Layer 8 of a small transformer language model trained on English Wikipedia (11 layers, counted from 0, width 128). Numbers have three digits each and are written without spaces.
A neuron's activation on a vector x is GELU(weights . x), where the dot is the dot product.

Input weights of the MLP neurons that the questions are about. A number n stands for (n - 500) times 0.003.
n13: 552567481526527412538489416575494589488552469318342641456590632527644497469572286503646411331379637530491614532542414469464539592503529641560563468342466592514472349487482492461452315557715415332563619256416480537656468565790477641520558382425572419638546559418429508497562489497451458478490500561435395433697402515411562550466468410660383296604375515474539310477453472549466573431463
n33: 503515439586539405405425465621485394658400635479506537506596638381571549494627491333632529420550562539528621537408418420479446704530401554472509366409351527428605648414445436595472680497301520367593642590521580528536608429314729763475525500503361506475581641491478430374634500402562449452387564386304457265469396609327478549521377364638527406422689325513662512402456521542260497605361
n47: 546432416445674546537535577698535509655500543435490484733366583405549466370352664552563736500612684536478451599569447330579611575536555378410606618519570360606583410548568656425635406462318489547512568630622437519690589487468558522477352533468484524593436550362605332287388309264488411488610529503469383458487444689612537601544426406697640474391364539404480382538234358473500407316494
n66: 410388504588549648545410682493390483530622653643662743542524547697603408630453332478507578468587622579540717428350426614611542524428533569707837315348579306504552317500692578329507500352421425536250537547475415493678557429357507344673653470263591585594446525617273532163433425370621542500411441549464606670572400664479766462472427515585423623547435585493575384255614475452475510594426
n82: 500560474508618496419778527500683456776422720519685412616522593441478325387550836575522373485297488696461463360466492626441459570688789281477677399706588644672571340228236424584538398384485538531400421554413527423407359519473258185583695562441453566558651687435635417520262553517493672467626496433382486620515597598365590527508500567530556295652254472359538613511500455541583198432356
n89: 322319383492471496430349613714542372480525626294625500425441446459773709515698168555610689447699357404632440333424515351511572610589690564679555251414512686527223590469397420634679337469389448577690571512306630419658638500500590371500574649296696423329430695534539644241398477668454447452339440478401689489539486566462472285428551397576398395173533433676531587393583383493587591634439
n115: 497500408430553487557262434619370530490466633388301323373434566422590596454582661535580376373633509518377470346543335519539643565324513403572393261289416469529394535520519761522485522509619280475352599494512602537464450618531551620391345500443516450368566691531519651560571478421438530422442310618645439538704587573573382373377592580448479704509673465437678457586414494497543432444450
n138: 195330612399387533519385528643728534496765471558496465350584468382363563620478223504560279308424468576340693608508244634447341417557455453508409436604607477319488436489359477520473457592348679282358431532508516496496597696627468652764560560605556478376492543367703559399613402442435431588440590627406210447261294567465622693652605557606508600580481297850690138621463635653344466634374
n144: 444591483669613518464701483658517281428456469698345366594606392291507575426564472567444578459629738411604678441633611390772520507457621510246487681643435547588540318327638388370524469396447488472483401469585350658485468432404462371617633331619500513580580681418642517433408524162679503540491286453428538471434574625483438338547500394227493500486648620521631514551613416537585317500455
n151: 331365536371386653342380511453677578330644578594508441554475538177675655493674545565641560397466399593519642481330409578306544592604550681816457440451385540485572329473613540515463647369479473489475530723430611723261381544653251556431466454572417493451388282448395548496639305365605533590394669511588424588433507571376584424398602660518577406636507630387588390441515129461284630664214
n153: 368314381465423449548473438455828605468521420441484383518595488386376444388414508457518421258249572548408363408334351527412336584317668468612515508412447309434593388350442650602394699719434538481600422420169492477492382451652295600750364662504469551623741741602592658675751640386361593599652468718639422442573500609623572388687546352496466654438529617388617493330637593720388648311471
n186: 538458556426546537434359329465290449444500402388658747329507507490397436532544529562660231536500626486507588609557525457569345617355870351406479623587338306676636386474593440361628465384514302425559555450539532611549466343468431689437357463573258459300341653457337645566482603624431630362468444441738483561500580504623435420557383482546606710726545733734236443418618426507648418608406
n193: 332343445354552507487451408650424490283647535534471386656577796389480383493399330390460563324525510634468398655535725771436582583473432455578383623391388425404622418266472212441510651507433626329530714552307576451592510355465408673615624632564525292570489680462700576585476434234389571372478489585555442470402513634688554543442461575559551549486393722397478380355521330409455583523467
n239: 460618382535744527500553450803575583253403545379642695544449595380565351522472500307439386493554526504580622580613470474573603583333617444733630550782647738535393277297493630466556556290384568564431427391522582421667614545594370213550485618296496690756424695493511489458716388507411607533436461548485504446724451432548555416203535554418507374366511384634548500455163544227719357514348
n242: 453544437265312450627447443338545514375528568321591560617329401547597381474528764673811393675263617572549364587410566755453485342374391348629507462565564344515306592372426619489522559713583186598526508440679556492401706724639523645488592578442477236515632459560568496331404526319469339663312286683582469429318395480559616677541634342552496492569615639531377626496384518322570411454549
n259: 702638119363298202482454469522413540464468622701564713600478438581635666511568702516391518451558515687292440392447732500323605569650697461288463639735489549352329613428565267428545474388365282473378789565409689481383367398626465434692411670656570717647469474387385466383515466538427634393442615719647436427343361447515472534425624488682444419419449292601711440519531448548485406378432
n272: 486466645435485514290415332462692336683658503455533682473378418463473615338460185557403470657614606564216668532514403395480445379628478451610574653425729389450500514494506621535758680688513608447442478229229332521478480629454571457616496477425461337461500608500383594493673503471426620405475434490517507543429467654438548622285493475849514688632423370457529375434738524497566370616388
n300: 385398504362349627374813457568557610572334605522536473545597566533681622481605273512584547599664569615861489527622647515567312662478702500628629403473616583492706425490435549263504565519489336385519508512508313704626380370554664438453610365531284318543492256641508435524636431507542436626408628448454397467423396471624493483610629563203655655368449282574688379176160380348606442630709
n304: 388323472533396425255526390585561366530387612281713338553514548479510593447446658333517490435415500573390454621550298410559319649528679457529497408412471543795666441396503693424493539423552539424444348449421406493450555759678603650645448421541622335537340482496474611556293284507180291748458545475410392517566405593528490658543397511615418416500441504209684578590280394678422284381609
n305: 465356546432354304352359442493666306566469433354367447273600618642564626326409660333624491636466513603429559483556438463290497532474438503436590409449517543537621551509584480294540533625535509393636493463642523821394506420470385344483537573551401465453702444676389549531398550366503562510312545708470543519372597589585639476688337579603562395642136452595458316467400441561533633384563
n308: 607493455331459646334658582552633333544359611440420607708537531433680697444461566500500732530504607367430317670439598637463373617577334373330526531349454749379411328335521749451287428585390368343671496645288352710561724336646282504390582301375492522477473732394577519496700508465723474419411599351489294438431568569455424544530508520451342415310580555387670395462551373688790279525518
n318: 645454710368565515617295594444404384463355562322567600601490406317596302595440504558551520461395650476287490435671514482327563459181673365464332558326486489642772511378500472628607542572479325493486493622415354500541426464629743518515336662372314419851507355649522652471549355354363531555602441378578467422338473412335536370475587416461504460576750555464562606227441497617504500406607
n327: 532559556503659424362658483624553335333488567617399344529465726484385388291666276319367500411347493343497493679387428331403572312365476402483551706476507602534461466530467546599513428493503473537484534427609381793560814646510619297558466566517582475554617530659560418238516487445360659359411400720576444516443540564526554530336436507566310483571576599598331520533521487484385399616384
n349: 362335653500547395411446642397484485543526410438567443568693400279509525372402623318681632560329468482529298532329519462316606482436444392458503648587669588568658555386483456513472691404433583557574448586761661443423539478627461448520435494468458645523574491327519434386506138370442602518480530639456432328510610426665667441553503536595357522397603376416408581437477581521600515428616
n380: 219357569483332521584416547582550639669400470764592724577440500339508488402703623649540425364678558388420553386430369355444386675460560412365532252454417451606541568578422611405454813492396492613593572729459479263592520541450339479269318654347636377475353479616701331611824388454265317809263496451492546365324282655667549648328411688467508534728500401602591525979590577512680449355461
n385: 482541245562480415569523374482571493461694682559567485405464431420612459456429393373550578594423572656549478523451603372416559406460333410271460584610613504423728512655402422624519422439482606632734388783686354451655372552572466733434362725488323486416602907291504433669455691311346625307453453357567626496549468500493650637452419276407596447431770353619616663578272271445370632440482
n395: 710641547477461420593641489616551475527357510504469441457661534486571412377639714560416553423707504429489742395603467434421424652354576360343560601635622449692489417394589653331573303687411500748375595485218581504403552364644459320519368727587406753481589595680623624504456570527412724329388397443460476588426472528355473299314406568474652377440627781116430391471352399432511430656486
n399: 462429481666328342576579494328461484375526668525468681400640415430476478470531375394585413514386592355571669390492349625611382417516471369551637486500520715651522551482473511472569624503594548570440554441500550464538455333419585375509657574705574516627520536320520525634613578607444402481505358557519407476511542390580541622360360477442536590466604394307462588467483467549448381511482
n442: 618523493455782637592387337327514202294487360490621548335431714707523571583631559674652474551569684366648630514534480381454573507585528528469477559404480513517493715320454722480737587524347590561371322517594348469371542415606310421546444349444430539552678409500304359493554409491559460661512278550520361426575484623396660376363368455598477614621653661458438581534507410388450477404561
n474: 547468375490458534554358360532409472326545452465407666650206460310484591442479423554575537321590487446523513540432471330491587569509628494473318447540703458463634520576436384637604519652280408287490527749344324729621553344575660676433450503533400469387480256578493642363410575536464481437261710564468521500480732503439509550310433614458468467527613443557559574513702359525526550608408
n505: 542453457664475537492484573496734298587493449551492560395469593396458468551493325545618451468634708488573582803659618604527336366577607345488607387383504504272781410518214587393381555601465315240391664408635432596576440472272675459533590534451582606318323464333637366291555508442369512724315388551516300454585586705324540447669561484524520213346557228353435634452274848774689257485410
n511: 641308700456417290348407471689613595563625536542230258517321500396593355409614511504480537702703625627644640507464451653493395480555286632507411410648582722624653482426446585379567528468545539439413515536542567464338594404411511576687176652478423344460493429684576500624673596565399385503411593372496457174425293572623477408314354474528384406464466658496474328443540524421500646349661

Each question shows a token from some text and the vector x that enters the MLP there. A number n stands for (n - 500) times 0.011.

"ir": 491550595650420614654538374441542538433329398468469464482621418602527478614416410493427549660504623419505455633511554671646533511453515550533414367381467541453257529751384406435368516408574549541524555521335476548380471677535472542439465458579500624413526530548556467446436388634396404446562653352586610587423513555480539573620573513281545409410617431532445615473346471615481284366431
The most active neuron and its activation: n505, at about 6.4

" Sh": 423527697481379610727522429503488490553318389400489511609395501514467426519383550384412525615457529452399448485527515567615699306418472568518456388454500642392325572404617545442386546416567617336409520491470686597395488579425576543565421458642674461479511406584535423540518483597635460369703541371495670521516742616396321538615473447403573545437453556456279500511518623409456611373481
Which of these neurons fires most? n511

"f": 496460663448426620829431576537595516497383356451649502480644557591565448591435513461396458684478436357539557616539503524481470419461487547442566433346475513367262658634561589607437526363587592438568559498360552632407355721509436608488474476517496640352480497551500399418522507553373365476542559409462520539475598516420335518618477461416467537462490419403368588459483580490399484528477
Which of these neurons fires most? n505

"ect": 469463648515502611746401519403491563520509242443447525469587477467476578626369455511300564679423529387350500500594515599540635409588521610493387583441521624440263529614562540417436484371510532583533542542360632595307402683494450473400525427551551646587640476474546416438466518556558450491454576400511648533533470621349457457588544504322589538579359478529231579478425369483516488383441
Which of these neurons fires most? n151

" |": 505537833467331496660418516492484485487295390508440553509397458553474433481354552434393534549355571531411623518523601508585580344498485580487551437529535554425307613552602418529383653378583678479543509529352555574437380631428520580505562488590536605543455407445483392498496448707623523279587541456453508441535674583471305560543507451350560484449445581474406593505509517417507520366495
Which of these neurons fires most? n399

" No": 621489683416409636676431499577469601550330339590538514530487501589391347543394418456464516671561484481511520511489594459577568456433431707356445576425520611325387592560640561570355655449569733495508561518386645587435485533399534560468435403537548425519588497527485408447493409600469407442516578325472568435515567618355188558572435565476374567508480498361274532412435513449524566441677
The most active neuron and its activation: n511, at about 4.8

".": 501607776425462480674476457499590379553399330513479436553528472505546495412385487506355459574354607220456583515499477595705537340551561672459452498578496655410378555543630483349343543360517528435630524571425482635443455654476398517450593471500550591479577500477372414551485493636533452444718531555425609478468604497417271616496510512365475521365471580472389637496500345438456523414678
Which of these neurons fires most? n144

" States": 625563717514416690632530504557574412424372360520505426530406541517449470635350510358362357495458621398403579500490553478531640571434420630429556503429590535405325588569578479526457626525603666442399501558367661618419452635552360521396507440509462531364557465475478435463548419807477481561501575380550626530570548479370277568547487463362569494463474555542336599453545374417386563350657
Which of these neurons fires most? n442

"ap": 548564669434369574769466416521504443473441317532514484685462382462424462591445386464559434518524597335509481574550460511590581454431612827498539442490495670398383583597599593471435416446393519491635492514432647606423367627386541465369460375636440674416534468488486344417422445580561442534563498402434613403523435594367282593597454500475548459380427519583342638584497482484488768384606
Which of these neurons fires most? n89

"at": 397601506402433520679545487503611594571488420688683506565583336689332432476418352466485481634482499232417570559542448598503732464341448523526486611516511535343372591427485484470271522290395558449482576474479544597451513674471420493396428295505561496576545607543460371556345344616556451384578568613634565524510565470555362504573490402496626538505555478442439544447471523398496457613553
Which three neurons fire most, strongest first? n327, n239, n349

"av": 434502569586471547695535522451566512532409439453524509632562500466537425596437391465468508619460450288394581626533488660536460419463562721431487492552419615458351499567516607492339527378451567477492567517574615599367421683312487494390456292626500543309552599616464344400446397508473288386799571421565657512434521520473260633616562561547500505418501521537397635547429476438562430249483
The two highest activations, in order: n505, n47

"u": 435383477446359515531475408463607568562356337580491485497256473619499504538335411538488467553501525438370568573536533517526556385435384654483666577430445651371505547627647494524334567452528705514674610536477522625411420554421491454543567393546452492450565484504428384464430414587523511441613528343448548417516731439542316855695380511648621497382392498486283521551616504441552622281589
Which three neurons fire most, strongest first? n305, n272, n47

"8": 392479588575465559758405439666572416453486522522495509547639478541447466539360617487288348461509547357355380674435507518547589530538457625458492433476465413503269554707563446470564558404580523440432575584429598569462395666595492489483392361485504583344457505515474380496518415572503370448532600597511670687493448564448164687514590541263569506484538508434496596552488448411559500550475
The two highest activations, in order: n115, n380

" and": 439564685503406572691447557464572508463379262465506581461563664445352527560353484520285609491436552451438562599554570593630594516421438574461515504499472546463206603623676482483413614390578511460488538504431603588405417614466407522582548485503488600532555530556475396484508521559433411417697620364523613379389641511324408536677454438303434553458439518515390557425499452399480471382661
Which of these neurons fires most? n144

"ign": 493520540503327601599536546556575615453536252452498566521536503512563388737318373408378499672410491492411536538544589593601439296579462455466520479468541484435318606568515482530499513433464596449573619520368599656337402658495446465448470513525548647546549514492537462438513498713485416515554588408597603421487517595387185625585496524380503485437403451613342584382385505528502520331535
The two highest activations, in order: n505, n138

"r": 438401509539493625614399472497577565655378382414562544510623455603451426755364529459283493641500509401410490561462506668621514635448496616406478465530541554422395558687453472473592521366644730523343525450324557583460332707576467592566509497451544516403525594531519523513545391579384354496419549472499589394408460566306352630605566492252515513428447463461431707358394443551510427494468
The most active neuron and its activation: n304, at about 5.7

"ve": 547366609480373592718299522537545537571532393364573556465612577549525498543344494574314491676496442493455649484473513668556477412434496788346528485501483567306362619597454408534431580498501665499397482490274493621380429551490546581385534489487487581401532559536509402445519569549361412494528620500558572458381509526329265600489488528456504557392545522517356631445386594608427658438662
The most active neuron and its activation: n138, at about 3.4

"S": 638570661404410560663505470436616456440427367566405452526331478557584523741376498428424353380513577335420468534440513545341433463462494578488504479399488603432451524729695427634388551456497638430608559598327557637424442547416403553426432406504521543509633422622437463488449395623610499590540565426451694494507543589378165628487593583419518448549510529509342638409537447555439719363516
Which three neurons fire most, strongest first? n151, n474, n318

"l": 558523540658273613675459474551622614513267415404576550395461531533672463706576583534397486585483482549450517436471476689609425491444508701468534446355524565485322621610532477538488578388463628505575515491389512575402486692541513499452539273468606555402373485503560448430414472573397385513444513468611559427372565569350277689568418485350493451571555382507386625353452536524501632481498
Which of these neurons fires most? n89

"s": 436601690459374553543487485568574627501420392533601452561508368487488370554377513392391339549540511348587494548532538560581616552289565573511541406389454589474420560529602476534338540395532784476505625420361630584443595701490438587434499531506505456512522473624501395466380379637438334437643625430420494534443512453343245549476546336549538501667516502432471508425502519582413711421606
The most active neuron and its activation: n304, at about 3.3

"on": 408544595511502567623473562647578461527302310449534473566493396397342404486346534531476565510369469250405461534520590436516514333526545711439398553443613581484383630618512492536349527367649650553477592632525548598505512657461529553423452393537531590417544536481419252549476353503570420258651574529511612537577661434486304631579536542440628492415381453587330576540539472410591333308564
Which three neurons fire most, strongest first? n349, n47, n327

"k": 460615563474414520718486441452538584459470367551547551529391451562395421508500410452466473575461555263446445489533513664689596484580488678543452409341462570384393510544513441546379502431502646533576664420364655587453546591517415543537451558511552488641532491534563448547321465696532361341662574448402502550399643437467309767477508350457716418462418535430292524554515562573618541324338
Which three neurons fire most, strongest first? n399, n13, n193

"1": 530609646520436602725469512616564442440405450499419443609462556589548500541278560497382451509477509326375504567489473444489647431577525540470510386453565542462238611578519488531580614384770602521401605540373552614458407596553479548455462308408382695476451435421441446459483458676605435419602591452446678562517554590412263648488562456290545442466565525509399507441482443410469504409659
The two highest activations, in order: n115, n308

"en": 512437555580350610648475537516535597493263413385562522430492561561684536484578453411431469584427515416489579546518457687563463387539480649441485596510495540386258548696406351436606577339431552497498570483402499537436375640447523588451553423529442603293522558569516459516456382794411358456404673401564762531381497534379420598608522448321521473495537466550418637434457533441513489434666
The two highest activations, in order: n89, n300

"ation": 618500638669363721674502484523565494428322356456487478399472616548491471531456479419232512468419499381386442518522533552545597421657489412359533529535489547545347565636534380582506586464451675509296569504545542599418442636566390477431474496506510609561449535611489497482455382658378470512593644491580717619389510519289274611637466466316527446602400493540411540422424535486485502356576
Which three neurons fire most, strongest first? n82, n327, n259

" was": 477652661549393585611489428503599437453349396425503530543525637467478502576417508483334532596443530446409582600652515580584530481550427498364582479445407513484332632790641476581494638381587644460550571482427589583405360674497430566464550576525478406532414451523427387431493493732569402356686598415549514526417518454358257555586493509311425606396496568442431559369480455443401430419614
The two highest activations, in order: n399, n308

"c": 441464620553398664680408444518673447512339270552506505545460574555645555630432412377226530501427473592447496513513529590434556504515579404501496496437551458464319637777520449542465617458473447429469560501439523569300556649622571415529439505593523615451506493494473464482443413479465421439559548351490591532438614442439299824585548587304547415458328467636454524454460659392539706441396
The most active neuron and its activation: n138, at about 4.4

"p": 533573643553501713551377503613473557423486341477646476591514615494592438601319418305524482689503518413540505535509417490630568537467546514530557372496588526418416641801453458644410513360521514537530464482386583652541307596598526474561521431435634588430492483463497391468461501623433356526501581429376542536509459574446137564574481470456485489366375418442403606458311502435599585442490
Which of these neurons fires most? n89

"ch": 555411593497353675688569488420610636624415260433463585564421666564542534675465431587312513511400422431442548521505542555462542499493431622519535453354458575318349487474539511496444562443509767586482550495324566582309533650543426566495533366523502492424455489502554432501440490562391382415589587333441525356471664536352422651507550485276730473519444383639456558474496554532532608445493
Which of these neurons fires most? n138

"M": 494544628434401565678473442481595583647335360546564558585537579526577315610417490367315433515513516427439547474416451741592590469418566586542571459404492625382355630504603426626258527449482782450427620527419600542449404581450482476446434494609486595483488522628407440544362451548611352387550517550509548585494489547320337691576410340539445584462529524422393544438523527395541601525373
Which of these neurons fires most? n66

" pro": 570616644423333708578351431481620505517313306398491525514457489604511378627416447513377626519440521461446489608590593464561537430545592651451446423454521570509345675525577451461432634467524707505460501525422682576417403566559529584391486361538520513398502450617423324514503439653651469420613562475475446424553703489440378580617483349321537586448487439547279563369552452446438546419659
The two highest activations, in order: n442, n300

" re": 529573609531358636560447484537609520499506345459431466670505420539522450642477423469401561627517453489450584577571491651498636369498530627398522399530564508399391645636499531518466592402540841427489579475380610595416299634552515583407434464542406511326420536658390359489491449603463490473547565392507533473522483483437251673663499456424384597531427507532319497302472492401439651400575
Which of these neurons fires most? n511

"al": 501578566509386591653471429470527581670362384446553565444514562662483462538498473421470527609505489451374589559488434720601476462444523518347517493425455530411334583470459393411456575391543537643458531576357456580384306645539537595389609470512541543477607486503459465509563474472507516548643615587601574422413381616399130703649407568337524504413357514480323567438320592518506433489653
The two highest activations, in order: n300, n505

"w": 675408535566401553624469556682495626581422361382431465536627526633496317596432572536403521581469402296457535517595520565427502523446488466433554436515565511363373634635448462451529576482617667454359543507407593623400409589655459575617560383432553616380568407508572509471401474569370399403682550537546597518418493544462194674573459574400515546243524476456388698413315540431525434405530
The most active neuron and its activation: n395, at about 3.8

"ic": 595506554565390614640451498594503533630252322471491495505491505525437388410338409379405538511396546364461462594464547612531504537516564561464531555462551442522277617663498426490359614431630454439454486527439601635590349660631447554520353481629553616516604450448466447474517436589507520370670666451448554714459672541492203646422478492314444384469462519599543528529398618452529455391526
The most active neuron and its activation: n259, at about 1.7

"n": 383486602439365583658365473503470592607292385575573560559438512588383516597420500415346517708561490361414521460587545605401628497545473440573455493410532563398319588598616523511335633348638638672458576579457616557299478600435492457549550501445522587448477587602337434479472465500492443349500574392590522494521510392353463700558367509415608473586466533507422590482533537290618501357436
Which three neurons fire most, strongest first? n380, n66, n259

"'": 471537641464349573662551534511511483621301418448449510575504527487470412534410419540427479565446559450528488566417530542517473405520560460501595421415503435365332605468630412434441593528505744452611613503300622566402407678579539616546413502580567661358448507615465398506453496582371455393739594539530565501477651548315242703527472484492474452430519545349414587334493618439413647431446
The most active neuron and its activation: n153, at about 5.4

" a": 581643727529363669666429440466515482544370311484439540567481540520489438559433440472369416565413533360467515648542464517505611530457491361409606420456553514405244604585570526629375577416600582520517550460344629527410476609596486475540519474553465433539429556577479410516545463742516374479536607468489541540489533560364292797675388454494334514521444516404386497447462475374550631460601
The two highest activations, in order: n13, n308

"ced": 406535590613343645581355467621498403525391468445468557485448615471549509437476578379323470631392461460360527481521551463626514416542510421356540541438512414367319506679615481537401649372551666536590540500456619564469356664557466565414538627487578591527553419477534419468468596748522508431620643434563713567374531504409194678576485620311453483401470490505505549463351565541493489457482
Which of these neurons fires most? n259

"b": 690442608500501601754461466481567597451491532454496502492547611635477497590421600502327554505491392310476545625580379440600512488377502572539566420408531477379336600560529507471447587411608798557395541503250643565407373655504364579477524550455530547555695513477492415480327309545651413427664553384397592478481529473488354607454524472291661507370430548491406527469437494378636619358483
Which of these neurons fires most? n395